Layer 6 of a small transformer language model trained on English Wikipedia (15 layers, counted from 0, width 128).
Take only the direct path to the model's output, skipping the later layers: a vector added to the residual stream pushes a token's score in proportion to its dot product with that token's output vector.

Output vectors of the tokens that the questions are about. A number n stands for (n - 128) times 0.019.
"^{": 108, 129, 130, 114, 138, 118, 124, 141, 153, 116, 148, 117, 147, 119, 129, 112, 118, 147, 132, 124, 115, 134, 149, 122, 118, 119, 112, 128, 124, 132, 128, 137, 140, 128, 123, 126, 151, 124, 149, 110, 131, 113, 131, 108, 110, 119, 133, 145, 137, 121, 121, 117, 132, 154, 121, 118, 141, 115, 143, 121, 133, 115, 134, 144, 123, 124, 127, 139, 112, 124, 135, 138, 117, 125, 96, 102, 119, 128, 137, 126, 114, 140, 112, 127, 118, 128, 122, 138, 101, 130, 142, 131, 141, 112, 113, 109, 140, 126, 151, 135, 116, 134, 145, 108, 127, 122, 128, 121, 128, 132, 127, 125, 125, 118, 138, 121, 137, 101, 121, 123, 122, 140, 135, 129, 128, 143, 122, 122
"ative": 118, 166, 156, 108, 100, 136, 152, 147, 125, 95, 139, 123, 101, 124, 111, 116, 104, 128, 139, 104, 112, 138, 117, 116, 134, 125, 115, 128, 119, 124, 107, 86, 146, 123, 132, 138, 130, 107, 131, 148, 131, 132, 155, 141, 137, 110, 157, 157, 140, 126, 141, 150, 144, 124, 104, 129, 149, 113, 104, 140, 123, 123, 112, 115, 140, 125, 148, 161, 122, 130, 148, 96, 125, 111, 131, 146, 122, 119, 154, 119, 123, 124, 107, 119, 128, 118, 114, 142, 88, 146, 154, 119, 137, 137, 98, 124, 109, 126, 140, 113, 143, 110, 145, 137, 135, 153, 115, 127, 151, 107, 146, 117, 104, 132, 148, 129, 147, 101, 102, 127, 139, 144, 132, 147, 130, 113, 111, 141
";": 102, 164, 160, 119, 148, 102, 170, 166, 95, 114, 136, 96, 119, 119, 116, 63, 66, 165, 174, 74, 68, 182, 187, 208, 108, 67, 169, 169, 75, 87, 65, 79, 204, 171, 182, 186, 229, 97, 175, 114, 94, 122, 120, 184, 111, 131, 180, 136, 171, 117, 156, 165, 124, 132, 85, 77, 156, 97, 73, 82, 161, 160, 74, 108, 83, 116, 155, 167, 84, 158, 163, 124, 152, 97, 75, 56, 130, 201, 215, 121, 174, 184, 196, 102, 143, 189, 146, 66, 37, 109, 184, 216, 98, 100, 70, 46, 185, 63, 195, 185, 143, 169, 147, 122, 61, 218, 43, 101, 208, 153, 250, 131, 89, 68, 171, 212, 137, 88, 79, 158, 181, 83, 129, 97, 91, 147, 90, 157
" Iran": 112, 112, 138, 116, 131, 138, 128, 142, 107, 123, 144, 113, 132, 120, 117, 124, 107, 128, 122, 120, 119, 136, 121, 157, 129, 103, 121, 136, 118, 127, 114, 115, 132, 140, 141, 157, 139, 107, 132, 111, 109, 139, 99, 133, 111, 122, 150, 114, 133, 139, 150, 147, 129, 137, 136, 116, 155, 118, 101, 124, 125, 120, 120, 106, 125, 150, 129, 146, 114, 130, 137, 105, 135, 110, 112, 120, 132, 153, 142, 113, 139, 152, 155, 121, 145, 149, 129, 132, 136, 121, 125, 148, 137, 98, 125, 131, 135, 120, 138, 145, 149, 106, 121, 104, 123, 141, 112, 128, 142, 128, 150, 141, 124, 96, 126, 147, 111, 115, 113, 142, 136, 125, 121, 118, 122, 124, 131, 125
"≥": 117, 134, 125, 112, 120, 79, 117, 145, 94, 143, 137, 101, 152, 136, 125, 79, 110, 125, 165, 116, 111, 144, 128, 196, 147, 128, 109, 161, 123, 141, 117, 115, 169, 126, 146, 159, 151, 116, 162, 109, 111, 154, 117, 145, 117, 107, 111, 134, 145, 115, 156, 108, 108, 135, 82, 113, 156, 126, 104, 115, 124, 92, 107, 115, 109, 124, 155, 127, 131, 142, 143, 103, 143, 84, 108, 95, 126, 118, 132, 105, 136, 139, 142, 120, 145, 152, 151, 109, 88, 143, 173, 165, 140, 92, 87, 103, 126, 122, 173, 142, 139, 133, 112, 121, 85, 158, 79, 126, 182, 159, 142, 154, 109, 109, 151, 158, 134, 106, 115, 172, 145, 106, 134, 115, 119, 140, 122, 120
"est": 138, 124, 119, 113, 129, 145, 115, 158, 132, 122, 163, 125, 124, 114, 130, 118, 133, 91, 134, 143, 121, 150, 115, 110, 135, 102, 129, 113, 112, 116, 99, 141, 133, 131, 137, 127, 136, 135, 122, 134, 122, 115, 133, 166, 99, 127, 130, 138, 115, 122, 123, 139, 150, 109, 130, 130, 147, 144, 101, 123, 139, 126, 99, 129, 130, 135, 147, 114, 162, 144, 142, 153, 108, 137, 101, 146, 146, 154, 131, 97, 125, 128, 153, 127, 106, 133, 122, 129, 140, 122, 144, 139, 140, 157, 108, 135, 128, 113, 153, 125, 159, 138, 132, 145, 128, 136, 116, 125, 134, 115, 119, 117, 147, 97, 120, 158, 121, 144, 130, 137, 122, 124, 126, 123, 155, 115, 114, 116
" to": 148, 136, 123, 122, 107, 120, 128, 138, 118, 120, 125, 117, 121, 130, 117, 121, 117, 126, 118, 146, 133, 121, 149, 140, 103, 147, 128, 141, 127, 128, 129, 134, 126, 125, 139, 113, 127, 131, 125, 138, 122, 131, 136, 130, 138, 139, 134, 138, 128, 137, 119, 118, 121, 125, 136, 126, 110, 123, 117, 122, 113, 128, 131, 137, 95, 130, 115, 119, 135, 143, 120, 123, 119, 128, 146, 111, 112, 118, 130, 116, 119, 109, 131, 131, 126, 123, 120, 132, 115, 138, 115, 115, 140, 128, 120, 135, 128, 127, 119, 127, 143, 150, 119, 129, 139, 122, 133, 138, 130, 119, 145, 134, 132, 114, 130, 149, 129, 132, 119, 125, 143, 133, 103, 129, 140, 129, 121, 120
"ign": 134, 169, 140, 122, 138, 138, 128, 132, 132, 149, 143, 120, 131, 129, 122, 88, 131, 127, 124, 134, 123, 136, 109, 148, 149, 113, 147, 142, 136, 126, 149, 123, 165, 112, 149, 156, 138, 114, 132, 141, 130, 129, 124, 121, 111, 120, 135, 128, 164, 125, 126, 103, 113, 148, 123, 121, 127, 115, 108, 137, 114, 125, 133, 131, 149, 124, 146, 156, 123, 118, 133, 125, 119, 138, 110, 146, 157, 159, 128, 107, 131, 123, 169, 126, 134, 113, 150, 130, 141, 143, 131, 118, 122, 115, 118, 132, 151, 133, 132, 120, 124, 120, 145, 140, 125, 101, 122, 119, 158, 121, 134, 139, 113, 115, 162, 162, 114, 133, 122, 140, 147, 125, 155, 111, 131, 137, 132, 148
"ency": 94, 132, 162, 103, 115, 113, 112, 145, 118, 106, 127, 123, 112, 118, 123, 133, 100, 117, 138, 111, 127, 127, 133, 129, 114, 144, 121, 125, 106, 116, 125, 93, 151, 129, 140, 154, 155, 141, 140, 133, 145, 142, 112, 152, 100, 124, 116, 117, 140, 111, 118, 110, 133, 115, 112, 130, 103, 89, 121, 122, 110, 118, 138, 120, 130, 122, 150, 146, 112, 154, 148, 106, 123, 113, 119, 148, 128, 139, 132, 97, 101, 138, 162, 116, 124, 100, 131, 135, 122, 117, 145, 158, 129, 135, 127, 114, 128, 117, 149, 153, 126, 134, 152, 126, 103, 137, 131, 105, 142, 149, 133, 100, 135, 123, 149, 157, 117, 124, 132, 138, 127, 135, 154, 148, 118, 121, 121, 147
" 16": 126, 123, 146, 142, 155, 119, 120, 122, 114, 116, 127, 126, 131, 121, 127, 128, 109, 131, 118, 128, 129, 123, 132, 139, 117, 129, 138, 141, 128, 125, 139, 108, 130, 133, 142, 126, 127, 135, 130, 117, 112, 121, 127, 131, 128, 126, 120, 130, 142, 135, 131, 146, 122, 130, 112, 124, 127, 120, 135, 138, 134, 123, 133, 113, 132, 111, 128, 127, 143, 131, 116, 129, 134, 120, 124, 114, 133, 144, 142, 119, 143, 139, 125, 125, 128, 125, 130, 130, 122, 131, 142, 135, 117, 115, 131, 122, 137, 129, 136, 116, 122, 145, 118, 121, 123, 132, 120, 138, 132, 142, 142, 126, 114, 109, 144, 131, 131, 101, 123, 136, 128, 123, 142, 124, 121, 128, 135, 124
"ine": 101, 113, 135, 112, 155, 119, 129, 151, 124, 141, 112, 86, 137, 111, 113, 137, 133, 147, 124, 128, 123, 147, 112, 120, 145, 150, 120, 146, 116, 138, 139, 111, 141, 146, 129, 132, 123, 122, 136, 124, 106, 136, 162, 127, 137, 121, 122, 136, 135, 119, 157, 113, 160, 131, 128, 128, 132, 132, 118, 140, 105, 146, 128, 128, 140, 124, 141, 148, 121, 134, 141, 121, 119, 145, 100, 139, 134, 161, 170, 97, 136, 143, 119, 125, 137, 127, 134, 109, 119, 137, 144, 119, 129, 157, 132, 127, 143, 137, 130, 137, 143, 152, 135, 148, 120, 125, 132, 119, 180, 109, 129, 118, 125, 153, 130, 123, 147, 134, 124, 155, 117, 132, 134, 131, 154, 126, 128, 138
"in": 123, 122, 118, 123, 134, 136, 125, 147, 117, 156, 125, 106, 158, 122, 121, 140, 131, 117, 106, 122, 116, 142, 113, 126, 157, 134, 116, 118, 129, 134, 132, 126, 136, 125, 127, 138, 122, 138, 146, 149, 120, 153, 140, 107, 152, 133, 127, 131, 111, 134, 138, 130, 127, 123, 138, 131, 121, 135, 116, 137, 117, 130, 103, 119, 122, 128, 139, 146, 107, 123, 112, 140, 130, 115, 134, 124, 128, 150, 143, 109, 114, 123, 128, 128, 133, 115, 106, 119, 138, 148, 131, 114, 132, 147, 149, 144, 125, 147, 129, 159, 143, 146, 131, 135, 116, 124, 153, 137, 150, 141, 124, 138, 148, 155, 150, 117, 132, 145, 117, 127, 122, 141, 116, 119, 153, 127, 147, 141
" its": 118, 137, 151, 142, 119, 121, 132, 163, 125, 119, 153, 117, 106, 117, 119, 114, 106, 130, 126, 116, 129, 132, 142, 140, 129, 103, 157, 128, 136, 132, 117, 118, 128, 122, 155, 129, 153, 130, 148, 119, 133, 141, 129, 124, 103, 120, 138, 146, 119, 135, 130, 108, 98, 133, 119, 122, 124, 111, 91, 121, 123, 116, 119, 121, 120, 117, 120, 120, 127, 133, 125, 118, 137, 133, 108, 111, 128, 128, 149, 115, 112, 136, 161, 124, 139, 138, 132, 121, 127, 138, 124, 146, 124, 115, 113, 139, 110, 135, 135, 125, 128, 139, 124, 110, 123, 140, 120, 141, 146, 139, 135, 143, 134, 110, 132, 166, 131, 146, 114, 141, 151, 128, 136, 113, 130, 119, 130, 144
" film": 118, 121, 141, 101, 131, 136, 149, 120, 119, 141, 117, 118, 122, 121, 116, 131, 102, 154, 141, 128, 115, 137, 135, 160, 107, 103, 133, 148, 130, 111, 115, 127, 138, 115, 145, 140, 134, 109, 146, 135, 127, 118, 151, 133, 118, 131, 125, 145, 118, 127, 170, 127, 122, 142, 134, 121, 134, 121, 92, 109, 127, 145, 112, 142, 123, 132, 124, 128, 142, 137, 112, 120, 140, 124, 95, 114, 124, 133, 132, 126, 125, 146, 134, 125, 149, 136, 126, 110, 117, 120, 120, 169, 136, 111, 115, 132, 132, 119, 127, 139, 141, 129, 131, 125, 126, 148, 122, 139, 129, 155, 141, 132, 124, 151, 130, 130, 121, 128, 136, 129, 146, 132, 108, 102, 110, 134, 115, 118
"ation": 103, 135, 135, 101, 112, 126, 148, 124, 119, 126, 131, 113, 118, 120, 112, 114, 104, 127, 161, 103, 125, 139, 139, 132, 144, 129, 120, 112, 117, 108, 118, 85, 131, 116, 142, 144, 142, 111, 115, 113, 143, 132, 147, 135, 126, 101, 144, 121, 116, 123, 144, 128, 113, 104, 108, 124, 155, 103, 113, 141, 128, 113, 113, 108, 145, 112, 137, 139, 133, 129, 119, 87, 136, 117, 122, 127, 127, 97, 139, 110, 114, 122, 127, 129, 126, 105, 116, 134, 123, 138, 151, 119, 161, 147, 106, 124, 124, 136, 140, 133, 140, 110, 151, 138, 143, 128, 148, 130, 140, 121, 162, 112, 141, 136, 165, 117, 128, 104, 129, 120, 132, 135, 123, 134, 132, 103, 100, 154
"tion": 94, 136, 147, 122, 140, 137, 146, 147, 114, 127, 124, 115, 129, 145, 143, 116, 94, 104, 123, 114, 150, 154, 139, 150, 124, 100, 135, 145, 119, 132, 136, 134, 149, 140, 160, 146, 137, 115, 113, 120, 149, 147, 136, 138, 116, 130, 110, 96, 135, 143, 158, 136, 150, 131, 125, 135, 116, 95, 134, 89, 113, 128, 113, 125, 138, 113, 117, 133, 116, 177, 125, 125, 132, 96, 139, 140, 118, 137, 134, 105, 147, 164, 142, 123, 116, 113, 129, 123, 127, 150, 143, 123, 119, 131, 102, 137, 135, 128, 143, 152, 128, 135, 143, 138, 101, 124, 125, 149, 137, 119, 144, 93, 125, 141, 164, 130, 143, 134, 113, 132, 112, 143, 164, 113, 121, 140, 119, 150
"vi": 114, 118, 132, 130, 150, 153, 108, 144, 124, 139, 130, 141, 121, 142, 137, 116, 130, 123, 145, 129, 104, 128, 131, 154, 136, 116, 156, 126, 135, 119, 117, 112, 153, 126, 125, 116, 112, 122, 157, 125, 120, 130, 130, 126, 102, 135, 132, 156, 158, 134, 140, 125, 125, 119, 107, 140, 128, 144, 118, 160, 138, 116, 136, 124, 139, 155, 124, 125, 111, 151, 121, 125, 135, 132, 142, 139, 153, 118, 146, 140, 145, 143, 133, 128, 136, 122, 125, 143, 120, 126, 129, 132, 136, 153, 111, 117, 146, 133, 132, 151, 145, 114, 104, 118, 108, 152, 110, 152, 122, 129, 128, 122, 123, 140, 145, 121, 129, 119, 116, 133, 121, 148, 104, 125, 118, 128, 140, 124

Each question shows what one neuron of this layer's MLP adds at an activation of 1. A number n stands for (n - 128) times 0.0032.

n173: 134, 123, 130, 121, 124, 110, 113, 67, 84, 168, 147, 164, 127, 108, 125, 121, 174, 136, 152, 141, 167, 66, 119, 107, 86, 109, 102, 134, 71, 131, 162, 161, 152, 118, 117, 105, 150, 126, 167, 118, 114, 115, 137, 76, 124, 117, 115, 165, 115, 126, 171, 122, 114, 96, 69, 115, 151, 160, 214, 115, 86, 117, 132, 163, 142, 165, 142, 142, 102, 166, 145, 126, 146, 139, 129, 115, 126, 164, 149, 159, 144, 125, 98, 170, 100, 99, 142, 119, 94, 120, 133, 125, 146, 105, 138, 111, 124, 90, 151, 129, 124, 126, 85, 147, 139, 111, 132, 133, 91, 90, 93, 120, 132, 109, 129, 145, 154, 112, 131, 159, 105, 127, 128, 81, 133, 126, 88, 98
Pushed up most: "^{"

n234: 163, 123, 83, 146, 167, 147, 99, 106, 93, 168, 151, 149, 146, 185, 144, 141, 123, 83, 176, 124, 102, 122, 132, 108, 148, 145, 183, 146, 127, 92, 100, 122, 143, 150, 91, 83, 139, 112, 108, 134, 117, 130, 123, 135, 141, 115, 96, 98, 144, 103, 140, 104, 122, 80, 142, 188, 94, 143, 125, 126, 142, 151, 104, 157, 173, 105, 145, 164, 139, 160, 118, 134, 128, 113, 124, 198, 138, 61, 168, 126, 151, 118, 135, 155, 177, 128, 142, 132, 105, 80, 98, 112, 124, 148, 127, 118, 137, 114, 114, 85, 105, 54, 85, 138, 125, 142, 153, 119, 134, 135, 120, 142, 128, 119, 148, 138, 171, 162, 99, 145, 97, 125, 105, 108, 105, 155, 162, 95
Pushed down most: ";"

n249: 111, 134, 139, 135, 144, 146, 159, 123, 165, 137, 136, 116, 143, 160, 109, 93, 103, 148, 173, 148, 128, 172, 146, 121, 168, 149, 162, 157, 136, 130, 88, 143, 143, 109, 182, 115, 70, 132, 117, 116, 131, 103, 128, 160, 110, 122, 153, 124, 126, 80, 173, 112, 109, 130, 130, 92, 134, 118, 149, 169, 118, 128, 148, 120, 120, 95, 163, 161, 106, 134, 114, 173, 141, 98, 125, 155, 164, 164, 105, 94, 131, 121, 169, 104, 88, 185, 140, 212, 167, 96, 115, 170, 168, 142, 142, 149, 162, 156, 135, 107, 131, 142, 126, 136, 94, 108, 178, 135, 171, 116, 133, 107, 97, 104, 111, 154, 112, 118, 76, 79, 160, 120, 137, 130, 113, 138, 112, 107
Which three tokens does it push up most, strongest first? ";", "ign", "est"

n64: 171, 98, 135, 95, 123, 144, 146, 89, 151, 150, 136, 114, 67, 138, 93, 126, 146, 61, 117, 117, 59, 110, 82, 92, 135, 150, 97, 134, 124, 133, 128, 139, 150, 111, 108, 118, 130, 179, 125, 117, 116, 73, 114, 124, 57, 165, 173, 148, 131, 119, 105, 87, 134, 166, 138, 81, 138, 99, 115, 98, 76, 132, 161, 150, 103, 132, 94, 124, 118, 161, 145, 128, 108, 104, 101, 131, 110, 156, 122, 164, 116, 137, 111, 55, 143, 93, 157, 111, 119, 102, 135, 129, 139, 90, 134, 107, 92, 76, 155, 141, 89, 115, 173, 123, 98, 127, 112, 99, 90, 147, 123, 110, 122, 138, 73, 119, 94, 140, 154, 139, 122, 100, 109, 108, 119, 147, 148, 144
Which three tokens does it push up most, strongest first? "ency", "^{", " film"

n43: 127, 145, 117, 98, 127, 99, 171, 78, 135, 95, 156, 121, 133, 101, 154, 102, 181, 74, 105, 105, 136, 101, 111, 141, 189, 172, 171, 76, 151, 131, 120, 130, 122, 164, 125, 128, 143, 121, 118, 113, 164, 115, 117, 91, 72, 157, 173, 157, 92, 113, 172, 136, 140, 119, 154, 122, 152, 100, 168, 160, 157, 136, 109, 101, 147, 76, 118, 126, 133, 98, 173, 78, 145, 118, 123, 113, 162, 91, 126, 155, 118, 136, 140, 158, 103, 135, 150, 121, 116, 127, 104, 90, 107, 162, 102, 101, 118, 158, 112, 143, 126, 121, 157, 151, 117, 182, 133, 122, 80, 152, 92, 111, 109, 133, 129, 120, 158, 165, 121, 132, 142, 120, 74, 143, 116, 111, 154, 159
Which three tokens does it push up most, strongest first? "ation", "ative", "vi"

n11: 120, 150, 134, 174, 136, 143, 152, 152, 124, 158, 160, 133, 173, 133, 65, 132, 194, 120, 138, 168, 116, 93, 134, 128, 152, 150, 91, 149, 106, 147, 124, 125, 112, 88, 127, 158, 176, 107, 117, 73, 105, 116, 162, 76, 114, 116, 110, 148, 135, 120, 102, 124, 157, 158, 101, 131, 122, 66, 105, 93, 139, 125, 140, 123, 147, 97, 147, 154, 113, 121, 141, 114, 104, 129, 119, 113, 95, 187, 126, 115, 87, 136, 101, 193, 192, 126, 164, 73, 128, 118, 127, 141, 129, 157, 119, 171, 138, 155, 98, 129, 174, 160, 104, 109, 101, 113, 123, 154, 135, 124, 161, 164, 122, 117, 78, 120, 133, 169, 105, 99, 135, 146, 133, 147, 168, 116, 106, 137
Pushed up most: "ine"

n273: 176, 134, 142, 130, 147, 130, 114, 96, 109, 117, 176, 130, 155, 115, 121, 152, 118, 118, 152, 138, 137, 171, 114, 160, 100, 132, 153, 144, 65, 78, 121, 97, 98, 138, 114, 155, 192, 159, 129, 130, 154, 130, 155, 130, 110, 103, 166, 111, 114, 153, 142, 96, 160, 113, 135, 127, 157, 93, 108, 133, 144, 157, 177, 95, 91, 97, 73, 159, 153, 101, 127, 94, 158, 173, 92, 104, 100, 177, 122, 88, 98, 105, 141, 157, 66, 138, 125, 91, 121, 152, 105, 178, 91, 101, 104, 118, 133, 126, 105, 142, 117, 150, 179, 117, 177, 89, 151, 145, 101, 138, 71, 105, 152, 153, 162, 86, 109, 151, 142, 125, 119, 123, 147, 109, 94, 108, 105, 157
Pushed down most: "vi"

n312: 101, 128, 132, 146, 160, 88, 113, 140, 130, 130, 164, 183, 114, 130, 163, 99, 88, 138, 111, 205, 70, 136, 139, 113, 147, 120, 116, 129, 110, 114, 134, 87, 172, 111, 146, 150, 73, 140, 102, 168, 157, 186, 142, 151, 117, 137, 116, 136, 155, 173, 153, 140, 129, 137, 123, 132, 96, 134, 128, 111, 85, 95, 96, 108, 121, 155, 175, 166, 195, 147, 111, 114, 129, 127, 117, 195, 127, 160, 102, 131, 107, 121, 161, 100, 132, 153, 122, 120, 171, 154, 156, 126, 145, 130, 118, 126, 169, 159, 139, 123, 149, 135, 169, 113, 144, 121, 120, 152, 140, 105, 96, 149, 99, 155, 105, 157, 126, 106, 129, 143, 104, 127, 147, 95, 94, 91, 142, 97
Which two tokens does it push up most, strongest first? "ign", "est"

n99: 139, 123, 150, 165, 117, 104, 169, 105, 121, 120, 114, 130, 100, 88, 151, 97, 102, 170, 129, 147, 118, 164, 152, 145, 116, 127, 91, 128, 178, 94, 126, 102, 90, 96, 139, 132, 155, 97, 173, 112, 191, 179, 102, 97, 79, 111, 160, 153, 170, 114, 133, 149, 90, 222, 108, 147, 133, 126, 136, 122, 124, 144, 159, 171, 110, 152, 136, 96, 91, 133, 153, 154, 140, 119, 151, 66, 144, 108, 99, 132, 75, 162, 119, 149, 124, 105, 90, 125, 73, 166, 74, 139, 155, 169, 137, 144, 130, 118, 143, 149, 115, 126, 101, 116, 151, 116, 135, 164, 125, 120, 161, 117, 144, 117, 104, 102, 133, 145, 121, 132, 132, 95, 154, 120, 174, 162, 138, 58
Pushed up most: "^{"

n290: 146, 113, 142, 100, 129, 138, 150, 65, 109, 136, 93, 168, 124, 114, 108, 146, 172, 124, 86, 102, 167, 148, 108, 128, 114, 155, 135, 139, 135, 107, 131, 115, 147, 131, 125, 135, 121, 153, 126, 192, 117, 136, 162, 88, 131, 144, 113, 185, 124, 152, 133, 105, 119, 160, 152, 149, 174, 133, 157, 167, 115, 166, 119, 117, 124, 124, 106, 149, 96, 105, 151, 105, 75, 120, 94, 136, 158, 97, 83, 107, 120, 104, 166, 100, 109, 103, 138, 118, 120, 180, 94, 102, 157, 161, 137, 132, 172, 183, 78, 113, 109, 76, 160, 129, 129, 127, 147, 110, 138, 100, 174, 119, 76, 151, 118, 115, 103, 93, 136, 119, 157, 158, 115, 147, 129, 103, 89, 123
Pushed down most: ";"

n148: 169, 141, 134, 165, 124, 116, 92, 101, 131, 103, 104, 179, 141, 129, 117, 89, 176, 105, 81, 164, 163, 136, 106, 120, 136, 107, 133, 149, 134, 122, 120, 142, 130, 127, 153, 162, 94, 114, 90, 158, 105, 117, 109, 135, 114, 119, 133, 133, 158, 111, 163, 159, 132, 117, 95, 105, 155, 192, 134, 124, 166, 109, 148, 73, 160, 129, 90, 118, 161, 143, 109, 100, 194, 148, 119, 101, 91, 87, 170, 114, 138, 115, 142, 158, 122, 165, 109, 110, 142, 131, 102, 163, 112, 122, 133, 88, 105, 96, 135, 121, 105, 156, 156, 154, 115, 112, 94, 162, 106, 179, 119, 156, 140, 132, 164, 107, 127, 159, 151, 104, 120, 110, 166, 110, 150, 143, 126, 98
Pushed up most: " 16"

n188: 124, 117, 122, 109, 160, 168, 69, 117, 93, 119, 154, 158, 172, 118, 130, 132, 139, 102, 127, 121, 122, 121, 162, 120, 126, 83, 109, 158, 163, 171, 147, 146, 172, 91, 108, 139, 140, 146, 106, 121, 144, 125, 132, 96, 126, 136, 92, 98, 105, 105, 129, 76, 144, 114, 157, 126, 117, 119, 134, 119, 173, 144, 149, 123, 130, 139, 114, 128, 101, 145, 135, 108, 150, 74, 117, 136, 95, 101, 103, 132, 125, 122, 56, 169, 80, 118, 141, 154, 157, 137, 172, 95, 117, 109, 104, 120, 162, 99, 98, 123, 115, 77, 104, 119, 155, 96, 79, 111, 118, 178, 143, 116, 113, 95, 127, 103, 144, 87, 102, 144, 158, 115, 131, 157, 134, 195, 148, 145
Pushed up most: "^{"

n197: 107, 118, 150, 128, 140, 155, 90, 135, 124, 78, 174, 87, 153, 80, 173, 81, 174, 112, 100, 100, 120, 134, 132, 149, 126, 66, 128, 126, 111, 135, 131, 132, 152, 137, 108, 76, 120, 130, 77, 155, 125, 122, 131, 79, 123, 120, 159, 138, 116, 150, 133, 145, 118, 112, 127, 162, 160, 114, 71, 126, 94, 124, 176, 107, 94, 124, 135, 117, 127, 118, 195, 106, 147, 86, 144, 116, 150, 109, 141, 101, 174, 107, 158, 82, 132, 115, 117, 97, 174, 164, 100, 142, 96, 123, 119, 130, 97, 99, 134, 129, 77, 148, 91, 102, 162, 131, 162, 144, 118, 126, 132, 75, 122, 136, 129, 143, 177, 146, 175, 147, 157, 172, 178, 130, 129, 116, 155, 130
Which three tokens does it push up most, strongest first? " its", "tion", " Iran"

n96: 88, 136, 134, 101, 113, 130, 100, 129, 126, 155, 123, 158, 141, 87, 111, 123, 116, 160, 112, 153, 101, 142, 144, 136, 165, 94, 114, 79, 105, 117, 116, 83, 126, 97, 137, 184, 134, 131, 98, 167, 134, 126, 103, 147, 159, 112, 154, 112, 190, 103, 108, 106, 132, 156, 146, 159, 187, 111, 150, 143, 153, 130, 106, 125, 135, 141, 133, 128, 166, 156, 130, 113, 143, 87, 191, 80, 123, 131, 139, 81, 103, 128, 81, 88, 152, 162, 121, 136, 118, 160, 81, 90, 127, 77, 126, 84, 170, 128, 134, 106, 92, 144, 122, 160, 134, 155, 92, 131, 106, 93, 89, 157, 122, 167, 143, 104, 149, 136, 169, 145, 89, 176, 149, 133, 143, 157, 133, 126
Pushed up most: "ative"

n241: 104, 133, 126, 137, 112, 113, 98, 153, 205, 109, 96, 123, 129, 129, 122, 129, 145, 140, 146, 136, 141, 137, 104, 84, 145, 185, 89, 138, 139, 103, 135, 128, 129, 82, 114, 120, 134, 116, 103, 111, 167, 112, 104, 91, 110, 112, 172, 122, 117, 97, 142, 114, 125, 123, 104, 114, 91, 120, 151, 122, 157, 161, 162, 149, 159, 139, 88, 140, 155, 116, 165, 131, 85, 157, 105, 96, 106, 106, 142, 89, 115, 114, 110, 93, 135, 156, 99, 171, 109, 123, 85, 108, 167, 123, 106, 163, 114, 131, 133, 120, 96, 144, 126, 132, 93, 119, 67, 183, 83, 127, 107, 138, 95, 116, 108, 145, 125, 110, 160, 119, 110, 124, 158, 85, 137, 151, 127, 100
Pushed up most: "^{"

n313: 119, 127, 107, 150, 88, 100, 115, 123, 167, 158, 65, 179, 64, 140, 112, 108, 143, 135, 152, 150, 115, 115, 167, 136, 78, 53, 103, 120, 118, 100, 112, 79, 135, 135, 113, 113, 139, 134, 110, 130, 92, 142, 120, 156, 133, 156, 107, 90, 115, 161, 139, 157, 155, 144, 138, 118, 95, 172, 170, 117, 117, 160, 107, 107, 155, 126, 137, 138, 156, 148, 115, 150, 87, 157, 124, 87, 129, 127, 85, 117, 102, 150, 97, 82, 134, 112, 133, 124, 160, 108, 124, 143, 139, 95, 92, 157, 170, 133, 135, 110, 124, 79, 140, 133, 146, 142, 108, 135, 120, 111, 130, 149, 112, 128, 163, 119, 107, 131, 143, 94, 131, 144, 137, 140, 82, 102, 135, 87
Pushed up most: " film"

n233: 100, 102, 91, 119, 118, 156, 147, 137, 105, 145, 141, 133, 123, 130, 113, 153, 116, 130, 122, 170, 138, 85, 91, 100, 132, 134, 137, 126, 79, 137, 109, 140, 92, 143, 179, 170, 134, 170, 120, 144, 96, 105, 117, 107, 109, 158, 153, 124, 73, 150, 113, 89, 100, 165, 122, 107, 146, 144, 147, 134, 72, 59, 114, 124, 143, 146, 131, 149, 112, 131, 156, 103, 129, 137, 135, 149, 118, 113, 96, 118, 141, 92, 77, 129, 97, 127, 85, 112, 134, 130, 114, 105, 88, 107, 135, 158, 109, 121, 82, 96, 142, 131, 119, 108, 123, 107, 123, 107, 95, 191, 136, 151, 160, 162, 127, 119, 136, 98, 144, 124, 52, 165, 127, 113, 171, 150, 85, 144
Pushed up most: "in"

n115: 158, 175, 166, 85, 119, 155, 144, 130, 143, 149, 129, 143, 129, 107, 154, 152, 103, 83, 120, 87, 73, 161, 160, 175, 117, 142, 147, 143, 84, 170, 109, 90, 172, 117, 137, 161, 152, 148, 103, 105, 136, 113, 121, 95, 67, 125, 138, 165, 115, 140, 101, 156, 114, 125, 123, 143, 146, 146, 98, 116, 153, 100, 97, 98, 164, 141, 126, 126, 114, 134, 102, 84, 114, 178, 156, 152, 197, 139, 109, 116, 100, 119, 103, 118, 114, 107, 90, 153, 108, 159, 139, 139, 111, 188, 105, 162, 109, 86, 188, 152, 131, 127, 127, 127, 172, 131, 131, 90, 159, 172, 148, 135, 127, 130, 131, 141, 172, 116, 119, 133, 119, 123, 156, 119, 112, 211, 152, 161
Pushed up most: ";"

n13: 136, 139, 136, 76, 157, 97, 129, 123, 128, 98, 117, 108, 150, 70, 140, 137, 112, 123, 156, 141, 111, 157, 106, 122, 112, 128, 123, 148, 131, 149, 155, 174, 147, 126, 111, 152, 125, 136, 182, 133, 132, 103, 228, 162, 142, 120, 133, 148, 72, 164, 162, 92, 113, 157, 158, 148, 148, 112, 64, 118, 89, 204, 115, 134, 136, 174, 108, 133, 115, 135, 97, 106, 129, 109, 85, 137, 137, 151, 156, 152, 134, 152, 144, 117, 112, 146, 126, 135, 142, 104, 128, 87, 119, 113, 128, 137, 113, 131, 128, 130, 147, 138, 148, 140, 157, 111, 141, 122, 128, 162, 157, 126, 136, 185, 165, 150, 87, 145, 163, 86, 109, 161, 102, 114, 131, 80, 109, 145
Pushed up most: " film"

n24: 129, 143, 111, 168, 109, 130, 132, 152, 126, 132, 156, 157, 153, 127, 179, 152, 161, 131, 111, 83, 119, 58, 111, 136, 104, 100, 132, 149, 119, 136, 141, 133, 53, 101, 114, 141, 85, 95, 154, 102, 141, 148, 140, 123, 154, 151, 122, 129, 104, 97, 106, 129, 144, 146, 158, 111, 130, 113, 99, 95, 113, 164, 117, 148, 136, 131, 114, 103, 123, 178, 153, 127, 123, 49, 131, 127, 102, 117, 100, 72, 85, 123, 132, 98, 81, 117, 106, 128, 157, 129, 135, 151, 121, 94, 136, 146, 165, 103, 153, 203, 128, 133, 153, 139, 129, 140, 101, 135, 127, 148, 165, 137, 150, 134, 133, 101, 124, 161, 109, 139, 170, 112, 117, 121, 146, 128, 129, 129
Which two tokens does it push up most, strongest first? "tion", "in"